Layer 9 of a small transformer language model trained on English Wikipedia (15 layers, counted from 0, width 128).
A neuron adds its activation times its output weights to the MLP's output. To switch it off is to set its activation to zero at one token and run the rest of the model.

Output weights of the MLP neurons that the questions are about. A number n stands for (n - 500) times 0.002.
n33: 456 509 553 612 441 354 407 534 678 437 558 505 527 619 471 394 534 555 420 519 500 553 611 615 528 468 524 667 446 483 450 414 486 500 401 468 417 428 488 565 545 525 454 409 389 479 595 592 343 535 463 594 615 583 467 369 643 449 443 586 473 515 460 321 496 479 487 585 578 580 412 441 576 594 685 510 495 584 500 513 401 505 462 480 418 365 488 470 552 412 549 400 387 431 569 577 403 495 498 548 475 514 683 565 395 474 486 481 522 451 447 445 484 420 457 459 667 500 449 516 455 807 551 470 510 391 543 466
n66: 497 415 653 360 425 598 437 557 444 682 427 553 389 454 450 515 495 449 398 350 399 493 519 461 450 473 576 492 455 436 549 502 615 478 525 709 551 483 468 558 583 441 407 530 483 516 560 585 597 547 442 422 498 583 548 500 535 550 392 496 476 517 507 579 513 608 502 606 411 278 398 468 498 582 542 541 516 460 430 665 615 355 555 551 606 443 466 419 483 394 450 389 373 570 386 532 505 378 525 442 465 521 545 451 491 507 562 440 553 579 507 468 434 602 612 632 502 436 641 442 525 647 526 437 559 450 386 476
n105: 317 452 505 401 495 342 585 521 522 547 591 479 581 345 370 579 619 576 560 453 505 582 598 510 425 489 347 500 625 531 384 533 518 515 555 672 582 537 378 541 530 440 266 522 526 718 527 425 387 529 383 456 486 589 497 515 598 586 468 546 484 468 655 405 440 463 546 544 424 497 431 503 364 485 438 534 434 539 551 554 578 407 536 439 482 636 592 447 567 413 355 595 445 329 514 303 608 457 562 486 457 533 593 588 559 508 525 339 648 323 470 388 605 534 466 416 418 651 594 541 604 457 537 468 547 455 533 545
n128: 537 521 454 597 578 613 555 551 515 419 475 363 569 496 465 486 594 502 498 449 428 531 447 493 533 554 457 513 394 371 450 518 642 573 474 574 486 481 552 600 473 509 324 572 427 522 474 479 468 738 465 463 556 414 531 542 400 439 529 532 509 523 314 354 630 537 620 454 502 438 459 574 445 478 573 540 657 519 446 469 362 541 556 463 569 515 619 527 533 359 603 575 575 431 606 411 553 364 614 546 506 554 491 555 416 573 484 550 338 493 548 434 518 426 459 587 539 451 511 381 374 538 502 401 524 604 463 370
n265: 428 590 403 453 281 429 407 425 512 487 416 568 379 452 534 539 432 583 605 520 254 487 535 460 554 489 560 528 585 556 512 510 378 562 473 540 596 505 557 609 515 481 440 555 509 404 562 552 598 432 466 615 543 417 483 546 529 587 510 569 434 469 680 568 526 456 581 551 500 492 374 525 386 468 629 357 485 503 588 421 523 589 542 524 641 438 466 495 426 608 343 508 404 583 538 455 374 590 309 523 509 376 605 569 553 558 587 472 500 446 309 331 813 505 548 495 481 413 446 547 602 511 531 586 433 360 470 577
n284: 422 517 444 584 630 487 530 556 584 326 308 655 525 544 420 292 679 259 503 553 546 641 445 512 506 490 494 635 584 446 473 546 488 582 572 464 308 522 531 541 623 378 589 254 472 437 412 433 432 462 506 550 653 442 555 401 541 443 422 503 500 344 491 615 439 521 553 576 549 435 559 614 484 497 515 602 387 407 263 669 569 615 577 423 327 415 497 405 668 976 444 546 433 515 644 448 576 745 311 483 480 494 503 704 581 419 614 750 483 487 470 548 377 500 430 443 443 570 620 480 494 268 506 494 325 494 517 338
n296: 483 567 525 498 529 517 444 602 421 478 482 544 669 460 444 439 484 460 414 531 398 577 557 534 515 494 530 451 404 525 524 479 567 525 390 607 448 618 601 486 437 489 502 521 539 537 522 444 458 605 534 496 527 534 474 489 568 521 359 482 430 510 418 469 448 584 476 437 545 603 427 456 444 515 561 464 509 638 556 406 502 448 479 566 433 522 569 479 362 474 455 375 494 498 454 547 541 387 446 472 441 515 644 521 581 548 519 592 486 534 469 580 566 367 480 550 450 594 428 498 416 593 459 600 598 417 467 437
n322: 471 602 711 539 470 392 714 467 665 505 586 630 497 520 533 572 372 454 371 540 539 444 507 552 544 390 571 479 589 621 513 455 445 448 523 533 476 420 631 479 445 428 619 650 522 399 442 522 558 639 371 358 429 560 490 436 495 580 564 410 439 503 537 303 639 533 368 357 497 350 492 366 370 323 384 674 479 554 365 444 446 551 660 503 473 565 433 438 497 445 485 563 331 590 564 518 551 581 462 534 527 625 586 442 519 712 408 479 478 418 362 433 726 492 460 462 464 617 495 532 550 394 402 566 554 482 507 500
n330: 383 444 445 435 567 427 477 361 462 442 711 641 604 544 591 507 411 489 524 579 527 693 488 539 380 617 466 613 432 609 397 492 663 574 492 525 492 476 374 450 500 424 550 551 452 551 569 564 284 451 381 669 573 492 579 505 463 365 366 367 340 342 485 463 431 515 557 540 367 492 583 448 445 638 466 438 377 508 470 406 402 629 523 495 452 441 553 570 522 512 443 536 521 513 408 618 492 673 467 411 419 569 482 411 497 521 590 414 526 647 500 386 669 593 515 528 550 671 460 605 603 561 409 405 556 482 633 364
n349: 514 599 435 449 691 447 498 602 470 537 367 733 518 379 545 544 378 542 584 534 424 533 488 396 553 430 564 294 486 385 451 420 266 473 458 505 577 404 276 598 551 625 537 489 425 565 515 517 323 431 436 464 437 615 528 428 613 508 443 570 406 553 444 479 411 488 512 537 344 459 605 485 490 528 469 450 538 368 590 517 430 523 525 529 448 549 610 572 704 565 420 474 738 525 452 472 364 394 530 535 469 445 448 370 680 544 411 549 486 455 454 448 512 500 551 616 579 447 527 569 505 571 676 455 618 500 528 545
n352: 521 648 567 485 368 492 459 453 546 531 331 412 474 378 663 464 505 425 397 455 493 465 550 423 385 424 612 581 571 450 394 672 549 582 386 537 472 446 600 547 400 595 466 480 602 502 498 403 462 492 493 560 323 442 359 516 435 553 454 525 458 464 582 597 484 635 584 548 415 423 568 439 415 528 422 568 463 500 511 496 531 400 493 448 677 540 635 439 500 629 522 486 386 543 539 475 457 431 393 522 557 414 414 523 535 457 589 507 513 459 613 418 650 682 473 505 518 477 575 377 577 400 640 451 457 482 562 630
n364: 418 540 505 605 590 561 443 526 380 498 587 477 548 481 463 421 340 527 420 480 410 600 546 402 520 495 464 515 485 553 515 347 545 419 652 415 552 533 358 489 458 468 584 446 440 471 539 445 543 623 477 370 481 279 454 472 592 466 520 528 371 532 458 439 464 572 612 633 550 538 446 471 640 515 511 417 584 495 468 365 550 557 449 579 624 451 596 581 514 586 447 547 498 522 477 642 534 540 476 494 361 511 430 379 525 430 413 520 455 599 514 594 554 491 553 446 652 542 569 410 584 424 574 386 574 449 555 445
n379: 550 451 483 433 495 654 586 532 373 451 558 465 473 565 493 498 589 414 447 514 368 450 500 528 481 565 564 386 371 447 525 443 406 377 500 500 655 495 535 466 524 406 450 451 570 428 579 538 467 460 512 447 462 507 528 551 566 657 546 401 592 424 521 567 473 578 668 507 328 513 517 337 650 540 510 451 486 528 502 399 575 423 582 559 532 450 449 594 428 637 518 528 642 688 571 432 398 487 387 491 415 528 678 531 495 342 469 460 413 591 358 359 576 553 534 438 491 519 452 569 674 336 561 470 333 523 552 588
n397: 570 492 551 550 439 425 484 365 394 413 457 766 552 558 371 524 475 430 343 522 641 573 470 450 419 450 603 589 264 495 472 702 500 550 420 464 457 414 466 556 442 565 454 454 649 435 571 508 550 316 401 481 457 542 534 387 332 514 557 434 605 525 500 398 492 515 558 329 548 623 455 437 628 421 537 497 542 588 404 529 527 473 434 500 448 598 495 522 511 528 603 521 464 561 453 673 443 492 559 505 595 445 616 556 351 617 468 664 512 536 659 572 597 424 485 510 323 325 312 584 445 570 470 442 611 635 529 336
n404: 503 377 365 517 288 356 524 505 511 545 427 628 452 424 532 482 463 265 474 590 469 648 409 538 500 401 442 553 452 630 687 322 401 495 478 655 492 610 404 480 506 508 505 551 342 614 484 335 386 544 572 376 500 624 617 583 553 440 591 505 662 511 404 643 618 476 406 497 467 594 511 448 623 497 372 715 401 327 340 595 593 410 585 431 412 487 484 452 456 463 390 608 431 473 547 442 722 523 524 531 375 538 494 742 553 511 530 373 403 503 470 581 478 506 574 414 575 552 419 456 503 541 571 659 639 533 492 548
n445: 527 500 576 372 522 395 533 553 529 431 608 476 736 491 638 436 507 515 313 560 523 404 407 388 482 434 637 540 309 542 404 448 480 474 465 457 539 484 504 548 424 523 522 414 460 473 483 396 579 566 406 479 546 466 380 594 617 571 478 513 483 505 511 457 553 553 487 553 512 517 557 518 391 426 389 537 424 527 459 400 426 473 522 522 479 459 474 508 365 537 560 615 400 539 513 509 505 555 388 494 585 533 502 520 493 555 628 473 363 621 546 610 412 482 515 498 520 702 596 606 484 371 430 608 512 659 570 560

Each question names a token from some text and the token that comes next. It shows the activations a of the neurons there, in the order above. A number n stands for (n - 500) times 0.012.

Then comes g, the gradient of the next token's log-probability with respect to the MLP's output, scaled to length 1. A neuron's effect is roughly proportional to its activation times (output weights . g). A number n stands for (n - 500) times 0.00071.

"al", then " t"
a: 489 494 500 486 486 500 591 500 500 490 500 500 499 500 487 486
g: 685 729 278 931 371 455 442 515 356 436 453 278 671 519 414 608 438 560 280 507 534 644 713 452 594 405 554 342 553 405 516 572 308 537 599 630 291 171 449 599 465 593 507 607 663 662 629 305 437 533 712 507 510 481 593 593 491 391 405 520 191 480 518 556 477 489 423 338 426 545 418 476 459 502 284 516 404 376 636 559 485 488 483 440 576 727 732 282 376 529 432 433 798 592 437 481 536 508 577 359 719 492 488 551 741 419 528 494 540 575 686 566 614 387 307 630 486 393 381 409 510 489 576 391 493 342 512 536
Which neuron, switched off, lowers the next token's probability most? n296

"G", then "raw"
a: 500 500 516 488 486 500 486 499 500 488 486 514 499 954 500 536
g: 455 338 531 591 480 670 368 496 470 508 729 779 515 353 353 388 515 713 461 660 590 625 437 306 442 430 645 506 582 535 464 584 493 782 503 619 321 265 690 375 751 375 509 559 420 681 493 542 530 366 474 481 768 684 418 373 439 500 423 428 509 694 521 379 599 455 396 196 752 383 531 480 391 617 417 413 355 670 398 509 487 647 517 575 597 307 633 489 402 311 443 522 749 575 256 575 445 316 445 380 458 612 593 408 556 336 391 513 688 450 648 608 523 306 296 517 576 382 486 479 319 603 571 544 341 516 593 571
Which neuron, switched off, lowers the next token's probability most? n397

" ent", then "reat"
a: 581 488 497 487 490 500 579 489 497 491 494 486 497 499 500 526
g: 628 555 481 752 433 581 237 564 456 474 596 593 439 502 369 432 517 387 367 627 846 480 620 746 330 432 388 423 584 609 335 541 681 364 665 593 541 447 453 519 655 332 282 416 454 545 448 633 499 553 248 403 563 544 536 375 518 402 738 670 508 560 516 378 329 489 589 557 432 575 564 390 607 349 185 525 350 576 476 447 597 671 449 437 440 510 574 439 432 580 388 416 644 489 558 550 667 352 292 410 503 645 520 475 431 666 496 359 312 422 624 452 512 541 443 715 813 513 559 648 479 735 437 500 209 276 370 650
Which neuron, switched off, lowers the next token's probability most? n33

" G", then "iel"
a: 539 554 486 486 499 495 497 500 495 486 497 486 499 534 498 518
g: 418 367 540 526 536 502 660 513 550 842 519 597 408 498 471 486 659 419 383 345 631 459 424 404 346 423 477 688 383 353 636 657 416 401 502 356 292 419 513 435 476 441 560 610 547 607 642 332 643 396 756 613 603 532 561 450 638 281 405 463 622 520 367 574 385 703 724 491 489 362 557 493 609 350 696 459 371 510 416 588 500 146 287 317 467 623 711 360 653 593 519 523 430 529 441 548 409 494 590 416 502 487 647 389 433 732 637 202 413 381 558 577 425 368 341 567 543 596 400 477 649 263 638 363 788 546 544 684
Which neuron, switched off, lowers the next token's probability most? n66

"ative", then " S"
a: 486 500 500 488 487 500 539 486 500 500 497 499 562 500 498 500
g: 384 422 620 629 331 681 379 753 504 398 265 484 710 492 310 527 546 410 433 411 616 372 494 494 445 526 467 264 366 436 591 364 491 336 270 569 652 289 299 594 730 426 377 464 461 649 651 720 392 594 666 403 435 629 601 446 584 580 522 421 452 378 564 499 247 613 457 436 316 709 617 415 400 418 404 425 678 362 685 530 449 542 452 489 375 640 692 424 551 594 496 602 436 711 426 282 394 347 614 694 579 418 536 551 542 531 395 435 596 364 499 583 647 368 471 670 489 461 560 527 543 498 616 521 889 294 547 677
Which neuron, switched off, lowers the next token's probability most? n379

",", then " exp"
a: 512 494 490 486 498 630 513 492 490 489 489 490 496 497 494 487
g: 626 470 485 564 649 320 575 832 526 508 533 468 535 387 482 554 706 433 604 321 405 176 472 598 630 589 499 608 660 657 277 464 373 469 470 487 535 471 421 510 569 231 436 511 347 608 408 678 412 230 563 561 287 636 500 562 592 360 508 396 427 679 513 596 469 537 455 468 454 527 487 535 421 644 285 201 431 442 593 536 545 435 317 701 727 514 542 425 569 421 523 516 555 656 365 541 351 487 539 588 438 667 601 206 634 450 373 644 481 551 367 721 596 322 499 344 202 429 627 564 671 650 661 594 685 444 407 414
Which neuron, switched off, raises the next token's probability most? n284

" as", then "c"
a: 491 500 493 489 489 488 585 500 499 488 491 490 490 516 499 491
g: 620 418 318 552 510 345 198 459 484 560 615 569 503 451 509 480 557 511 694 497 449 516 411 444 609 354 452 790 242 442 521 591 531 497 421 621 518 687 398 690 463 527 342 439 381 519 603 584 605 510 554 620 595 561 420 400 596 651 531 616 635 728 541 242 666 661 312 392 708 440 401 702 299 480 395 668 340 482 595 662 580 594 420 371 504 569 351 563 462 510 562 585 537 285 496 668 381 536 446 613 327 494 589 358 845 497 143 686 498 497 324 314 444 440 380 373 524 590 483 526 368 680 351 445 593 605 311 386
Which neuron, switched off, raises the next token's probability most? n33

" d", then "ro"
a: 500 492 506 544 500 499 496 496 499 490 493 495 500 500 500 491
g: 345 525 431 599 477 382 328 387 638 499 615 576 852 396 715 724 503 562 505 325 600 477 380 675 324 467 607 494 459 826 454 594 496 584 484 442 503 427 632 484 567 504 292 481 555 591 428 622 373 341 595 265 664 381 574 635 405 476 374 420 300 655 658 673 602 650 573 608 594 687 651 568 512 781 425 356 261 480 580 495 563 393 360 494 431 518 704 380 537 515 589 484 401 457 437 310 486 461 266 386 630 393 392 426 587 390 411 395 602 295 447 357 595 429 574 371 565 435 665 424 561 715 708 295 507 486 321 405
Which neuron, switched off, raises the next token's probability most? n128

"\n\n", then "In "
a: 486 486 492 488 500 950 496 493 494 497 525 486 488 492 509 496
g: 395 475 409 533 443 126 618 444 615 517 380 696 491 487 435 346 823 497 464 362 350 668 597 532 554 535 563 439 446 247 610 321 542 719 583 331 463 694 592 456 342 281 554 617 270 352 657 468 563 444 564 412 287 604 312 478 756 523 379 476 641 620 364 503 519 473 517 748 772 460 493 561 571 747 504 263 514 406 553 519 561 577 514 400 445 370 429 508 507 503 413 555 524 618 560 730 451 598 645 623 436 606 560 599 452 630 199 298 561 302 592 499 488 603 441 436 566 416 587 382 575 484 574 310 367 553 647 417
Which neuron, switched off, lowers the next token's probability most? n284

"ve", then " them"
a: 493 497 534 492 488 499 498 486 499 646 499 495 488 500 497 564
g: 594 539 557 457 435 544 243 706 604 347 423 743 362 519 522 517 376 541 599 579 693 261 352 358 638 517 398 602 392 600 507 463 392 591 394 699 604 448 485 638 475 566 326 526 254 582 635 757 438 515 245 411 618 606 490 455 477 653 530 700 650 580 535 224 481 493 252 386 526 499 704 450 479 680 639 431 689 415 416 498 466 809 400 500 347 609 682 626 475 402 607 444 504 534 234 403 324 591 624 365 330 551 538 388 643 626 506 392 313 492 611 230 617 335 595 495 676 408 422 455 462 582 519 386 519 473 439 528
Which neuron, switched off, lowers the next token's probability most? n349

"\n\n", then "=="
a: 486 488 489 488 499 975 504 491 494 495 543 486 496 493 511 493
g: 684 662 680 612 645 536 772 456 362 486 413 504 649 545 733 604 416 531 679 618 449 539 345 390 460 461 332 532 561 809 275 543 604 518 481 429 383 422 315 388 623 575 427 533 545 567 678 616 563 451 404 385 348 545 625 417 465 497 468 437 338 463 519 456 408 493 327 638 605 420 529 675 418 427 461 606 618 588 312 487 852 486 534 496 440 261 635 449 452 603 319 326 207 488 553 374 608 492 348 341 435 515 412 577 399 449 786 626 412 471 608 471 658 372 339 750 563 638 535 446 257 510 624 476 331 617 340 335
Which neuron, switched off, lowers the next token's probability most? n284

"ur", then "m"
a: 494 493 495 486 493 500 494 547 642 498 487 490 490 491 511 495
g: 499 679 438 307 377 661 366 338 471 394 394 507 566 208 422 635 565 518 438 545 506 635 389 654 423 647 654 689 552 607 562 551 720 740 401 394 594 883 191 368 535 379 652 367 447 606 344 613 377 647 472 654 379 327 371 276 398 305 468 307 355 618 563 616 392 638 472 435 590 488 497 322 548 650 564 572 532 299 331 532 443 574 535 467 391 616 582 597 421 488 592 540 473 580 738 477 397 380 548 646 700 624 510 339 500 638 623 596 403 392 349 469 603 416 508 472 603 278 408 438 655 585 606 624 398 486 417 453
Which neuron, switched off, lowers the next token's probability most? n330

"on", then "st"
a: 495 500 498 486 664 500 489 496 490 498 495 494 489 490 498 500
g: 446 665 345 455 383 590 495 460 717 390 379 278 517 657 572 444 619 538 429 530 234 472 517 510 620 442 418 575 397 576 704 473 452 330 496 564 597 214 475 595 672 463 747 717 504 467 518 636 740 461 746 489 366 474 604 609 319 647 430 440 576 437 416 684 568 485 733 426 519 462 562 489 561 541 466 428 468 666 372 339 615 378 589 439 628 236 438 418 653 449 523 683 445 670 618 379 522 320 365 577 479 108 553 546 221 388 416 446 463 411 558 313 558 623 649 467 468 515 323 520 655 696 548 414 401 335 693 475
Which neuron, switched off, lowers the next token's probability most? n265

"orm", then "al"
a: 487 488 500 494 491 500 493 496 491 494 491 487 492 492 668 552
g: 309 414 556 561 280 345 567 654 554 540 665 561 432 372 717 677 427 152 326 582 514 377 576 454 245 616 502 433 536 351 754 457 717 584 559 469 278 641 406 612 606 441 665 296 538 541 429 733 297 426 368 378 580 482 420 525 498 366 553 516 494 637 583 392 684 447 432 642 614 570 511 307 468 579 497 454 613 532 608 324 638 560 430 492 615 432 597 423 595 573 354 574 619 344 694 473 513 730 576 500 324 838 396 518 406 458 626 245 485 308 545 643 427 629 629 419 332 589 549 332 548 480 460 458 505 567 412 318
Which neuron, switched off, lowers the next token's probability most? n404

" for", then " Rec"
a: 487 499 498 492 574 500 496 490 495 500 487 498 497 488 500 498
g: 507 605 563 563 361 364 524 555 355 442 497 467 419 493 638 381 409 429 342 513 471 665 351 453 696 635 324 190 452 537 557 595 671 527 350 615 632 325 462 699 587 348 469 631 572 513 634 454 426 294 476 502 577 481 539 717 315 500 652 532 102 582 375 362 673 603 589 566 412 317 695 430 555 635 447 403 544 338 581 511 534 516 647 585 410 261 460 684 455 526 233 611 595 622 770 459 681 432 167 238 570 566 478 475 302 628 688 537 551 476 393 490 450 505 493 624 440 419 563 536 617 427 664 646 453 520 421 605
Which neuron, switched off, lowers the next token's probability most? n265

"ure", then " of"
a: 530 496 498 490 496 500 647 499 498 516 487 493 488 498 494 518
g: 575 441 471 462 515 639 474 374 615 486 455 477 590 614 603 406 651 519 656 600 595 378 586 606 659 429 658 353 450 622 395 546 662 432 304 526 592 459 522 450 351 436 411 647 733 443 410 701 591 571 281 661 507 236 236 439 359 523 621 460 439 432 473 373 442 257 474 316 366 502 279 633 581 670 412 810 405 673 411 447 559 357 551 505 627 789 207 550 413 544 696 500 488 546 471 582 222 857 488 635 395 570 715 423 464 491 474 454 403 545 338 669 406 557 450 395 484 523 358 384 669 433 569 526 446 564 343 506
Which neuron, switched off, raises the next token's probability most? n296

"y", then "id"
a: 499 499 498 486 486 493 498 499 498 496 574 489 503 487 500 487
g: 348 636 355 297 344 564 560 764 522 510 556 325 242 508 480 463 503 433 648 588 455 301 422 792 630 457 750 624 603 449 348 270 485 443 433 396 470 688 354 525 662 367 291 428 529 788 400 614 457 575 504 512 623 554 490 271 466 654 498 421 570 547 567 321 542 357 507 367 477 384 320 544 726 471 606 552 570 766 644 395 450 433 520 527 480 421 709 551 587 404 472 462 597 428 162 488 374 276 648 628 593 397 763 657 621 514 422 476 516 487 449 409 516 482 642 360 458 699 449 660 491 374 478 619 604 420 557 396
Which neuron, switched off, raises the next token's probability most? n352

" joined", then " his"
a: 503 498 519 487 499 487 487 498 495 618 489 500 516 499 497 489
g: 499 272 427 582 453 359 476 544 430 523 521 631 413 448 458 668 599 419 500 689 381 526 406 521 614 389 502 592 619 630 573 374 226 785 388 486 451 574 568 548 630 495 384 663 371 308 480 370 491 472 588 526 400 648 493 589 528 540 373 615 549 518 382 467 694 335 473 627 452 566 550 508 586 758 617 567 665 260 457 354 557 516 487 776 526 657 369 451 410 631 533 546 525 519 392 649 322 460 574 333 431 440 116 604 456 499 472 562 355 504 533 323 796 646 276 582 274 477 352 513 574 448 227 689 523 584 790 309
Which neuron, switched off, lowers the next token's probability most? n349

"ov", then "an"
a: 497 497 500 569 497 500 528 500 498 491 495 502 499 489 487 495
g: 463 365 638 426 540 475 629 430 380 546 375 412 621 524 551 257 721 520 411 328 575 372 465 501 386 550 510 821 423 643 443 640 531 394 285 406 506 590 529 721 479 252 378 520 264 763 474 485 582 608 240 501 630 240 683 327 108 513 456 408 370 468 552 592 307 412 481 488 561 406 649 551 391 676 573 464 675 618 451 473 317 455 468 452 456 289 513 674 614 349 700 664 497 438 584 539 424 463 647 532 500 448 350 828 459 464 554 544 464 390 606 582 445 772 518 599 588 430 615 477 608 546 574 574 502 426 606 488
Which neuron, switched off, lowers the next token's probability most? n128

"ov", then "ement"
a: 499 493 500 492 491 500 486 490 498 491 487 684 486 544 489 500
g: 523 648 366 748 510 356 509 507 499 474 528 520 475 394 126 514 655 441 796 275 427 599 189 738 449 717 465 383 511 616 410 362 528 478 391 540 688 661 377 625 460 297 433 529 258 462 531 613 396 545 566 631 583 364 674 529 398 570 426 640 511 725 599 409 277 259 605 699 598 595 432 397 387 518 530 347 754 311 505 643 605 502 578 345 611 372 431 439 604 370 502 365 698 701 613 546 373 545 559 495 417 523 395 526 624 446 389 628 573 600 331 555 393 444 570 414 488 484 538 471 463 324 634 645 606 446 402 395
Which neuron, switched off, lowers the next token's probability most? n364

"ing.", then " Mar"
a: 494 494 491 528 500 591 487 593 488 496 536 495 486 492 486 500
g: 632 449 553 689 439 529 479 397 427 652 470 480 684 764 489 506 591 577 544 466 435 667 543 407 563 407 449 277 506 473 685 671 283 549 427 571 408 491 637 615 540 704 738 505 390 596 415 450 336 896 476 371 659 675 499 477 547 411 435 454 427 562 439 411 548 447 628 743 129 424 539 535 306 596 528 479 627 612 456 480 345 365 506 375 745 615 454 358 565 350 482 676 299 578 740 458 320 397 497 557 411 587 359 460 372 619 526 299 640 399 684 327 550 434 289 487 540 469 308 419 302 433 649 592 410 520 416 449
Which neuron, switched off, lowers the next token's probability most? n322

", and the", then " party"
a: 487 486 499 487 493 632 490 498 490 498 487 486 486 490 486 495
g: 650 553 354 513 468 728 361 433 596 389 719 657 467 455 531 420 553 499 546 387 491 687 726 313 473 685 380 538 477 600 494 566 367 579 391 359 509 506 385 342 509 557 384 470 379 405 523 393 467 598 647 453 458 475 593 659 438 420 423 506 448 492 746 568 577 540 456 407 526 808 241 679 537 451 721 361 298 769 449 386 637 364 410 528 463 426 330 303 495 591 585 385 465 379 446 400 540 511 391 495 218 729 247 726 479 423 280 397 572 662 294 452 396 365 723 570 667 698 496 549 558 482 447 656 525 653 715 511
Which neuron, switched off, lowers the next token's probability most? n284

" –", then " M"
a: 505 499 541 495 499 507 523 488 493 486 489 499 495 500 488 611
g: 343 620 452 510 350 478 585 335 654 555 602 281 478 545 461 619 549 665 549 562 444 324 752 452 480 342 557 450 362 335 602 511 400 491 520 526 629 557 577 489 578 379 578 520 455 498 357 500 398 531 465 677 341 672 565 548 382 507 337 452 720 371 502 523 740 660 665 634 300 461 495 548 533 327 513 361 693 539 502 332 388 578 723 426 311 389 863 456 470 497 375 421 413 400 365 401 556 360 508 377 233 337 666 561 516 567 528 395 674 487 251 687 448 346 705 413 455 373 555 618 773 438 675 520 819 420 565 543
Which neuron, switched off, lowers the next token's probability most? n105

" p", then "oll"
a: 487 490 550 492 497 497 490 488 499 498 489 492 499 499 490 497
g: 357 179 468 734 612 505 345 454 423 372 608 568 390 502 607 614 454 455 618 496 507 446 405 386 677 628 336 562 534 229 628 401 569 593 450 471 286 444 819 580 538 526 447 762 448 580 464 330 502 394 539 646 316 421 650 500 472 256 466 621 586 382 615 773 459 759 438 292 556 433 474 526 381 608 505 525 307 722 418 430 408 539 672 531 525 379 473 457 589 380 558 538 497 507 262 680 426 665 778 406 414 790 529 601 385 549 570 380 509 424 514 620 527 224 601 429 613 576 610 440 468 460 357 532 622 389 357 457
Which neuron, switched off, raises the next token's probability most? n105

" | B", then "ul"
a: 487 495 486 540 499 493 493 499 495 500 486 490 497 499 487 567
g: 566 514 294 597 510 520 442 418 376 372 494 571 566 669 490 318 403 305 612 249 415 556 695 696 591 543 701 393 613 484 351 426 650 569 406 415 629 595 634 185 513 536 748 614 532 435 647 591 713 497 420 494 388 360 751 564 590 220 395 431 433 341 670 493 421 284 363 727 549 658 451 399 664 394 401 431 287 549 542 498 485 574 371 424 421 482 322 477 516 352 609 384 489 599 344 402 624 575 518 595 447 528 471 504 720 638 737 424 319 611 724 573 516 601 591 444 558 577 498 531 308 483 300 390 629 369 703 413
Which neuron, switched off, raises the next token's probability most? n128

"ally", then " known as"
a: 488 500 609 487 567 488 486 490 500 496 487 500 498 492 488 575
g: 257 339 662 452 701 350 584 684 705 402 465 490 726 541 519 609 692 601 434 617 578 425 561 343 272 606 417 455 404 441 429 383 564 495 449 446 732 615 408 404 441 425 467 446 666 331 584 466 538 682 456 618 696 549 630 315 557 465 617 260 659 571 548 565 492 402 296 515 428 617 361 670 493 674 462 186 572 484 661 304 481 275 441 494 470 519 539 536 460 429 525 546 359 340 550 301 494 415 637 466 451 463 603 639 752 599 713 476 389 498 231 289 401 394 530 717 559 486 542 566 308 445 795 502 448 604 500 402
Which neuron, switched off, lowers the next token's probability most? n105

" th", then "r"
a: 549 499 500 486 497 497 494 500 495 498 492 486 492 493 489 487
g: 579 592 500 480 460 391 526 414 772 303 363 431 631 624 774 592 380 352 327 382 450 481 547 465 516 429 335 378 395 622 513 530 380 633 410 559 619 406 220 453 174 420 507 538 499 412 600 263 518 573 604 547 423 484 366 617 422 488 452 627 531 418 470 527 412 609 674 458 507 709 377 702 405 593 558 554 512 467 494 633 573 573 696 359 351 734 578 302 545 384 637 620 208 529 616 478 665 815 722 615 447 438 218 378 620 405 321 427 578 632 550 301 408 409 564 577 457 498 527 320 545 417 587 587 727 623 570 511
Which neuron, switched off, raises the next token's probability most? n33

" I", then "mp"
a: 588 492 522 491 486 500 539 494 499 495 498 488 489 500 486 512
g: 476 554 580 636 380 130 639 339 609 525 408 433 719 537 512 548 302 324 525 475 499 372 503 618 641 574 354 544 498 525 524 587 678 439 649 567 491 462 451 328 606 567 754 543 545 395 472 264 548 270 463 693 521 498 482 510 362 345 386 330 409 554 431 665 401 521 618 423 768 644 571 511 659 567 342 729 581 124 607 644 324 457 654 449 722 533 322 766 599 488 553 418 621 530 514 442 334 354 507 465 629 323 243 352 529 563 543 546 440 472 465 625 346 576 419 461 565 320 567 603 543 611 597 480 370 411 658 413
Which neuron, switched off, raises the next token's probability most? n296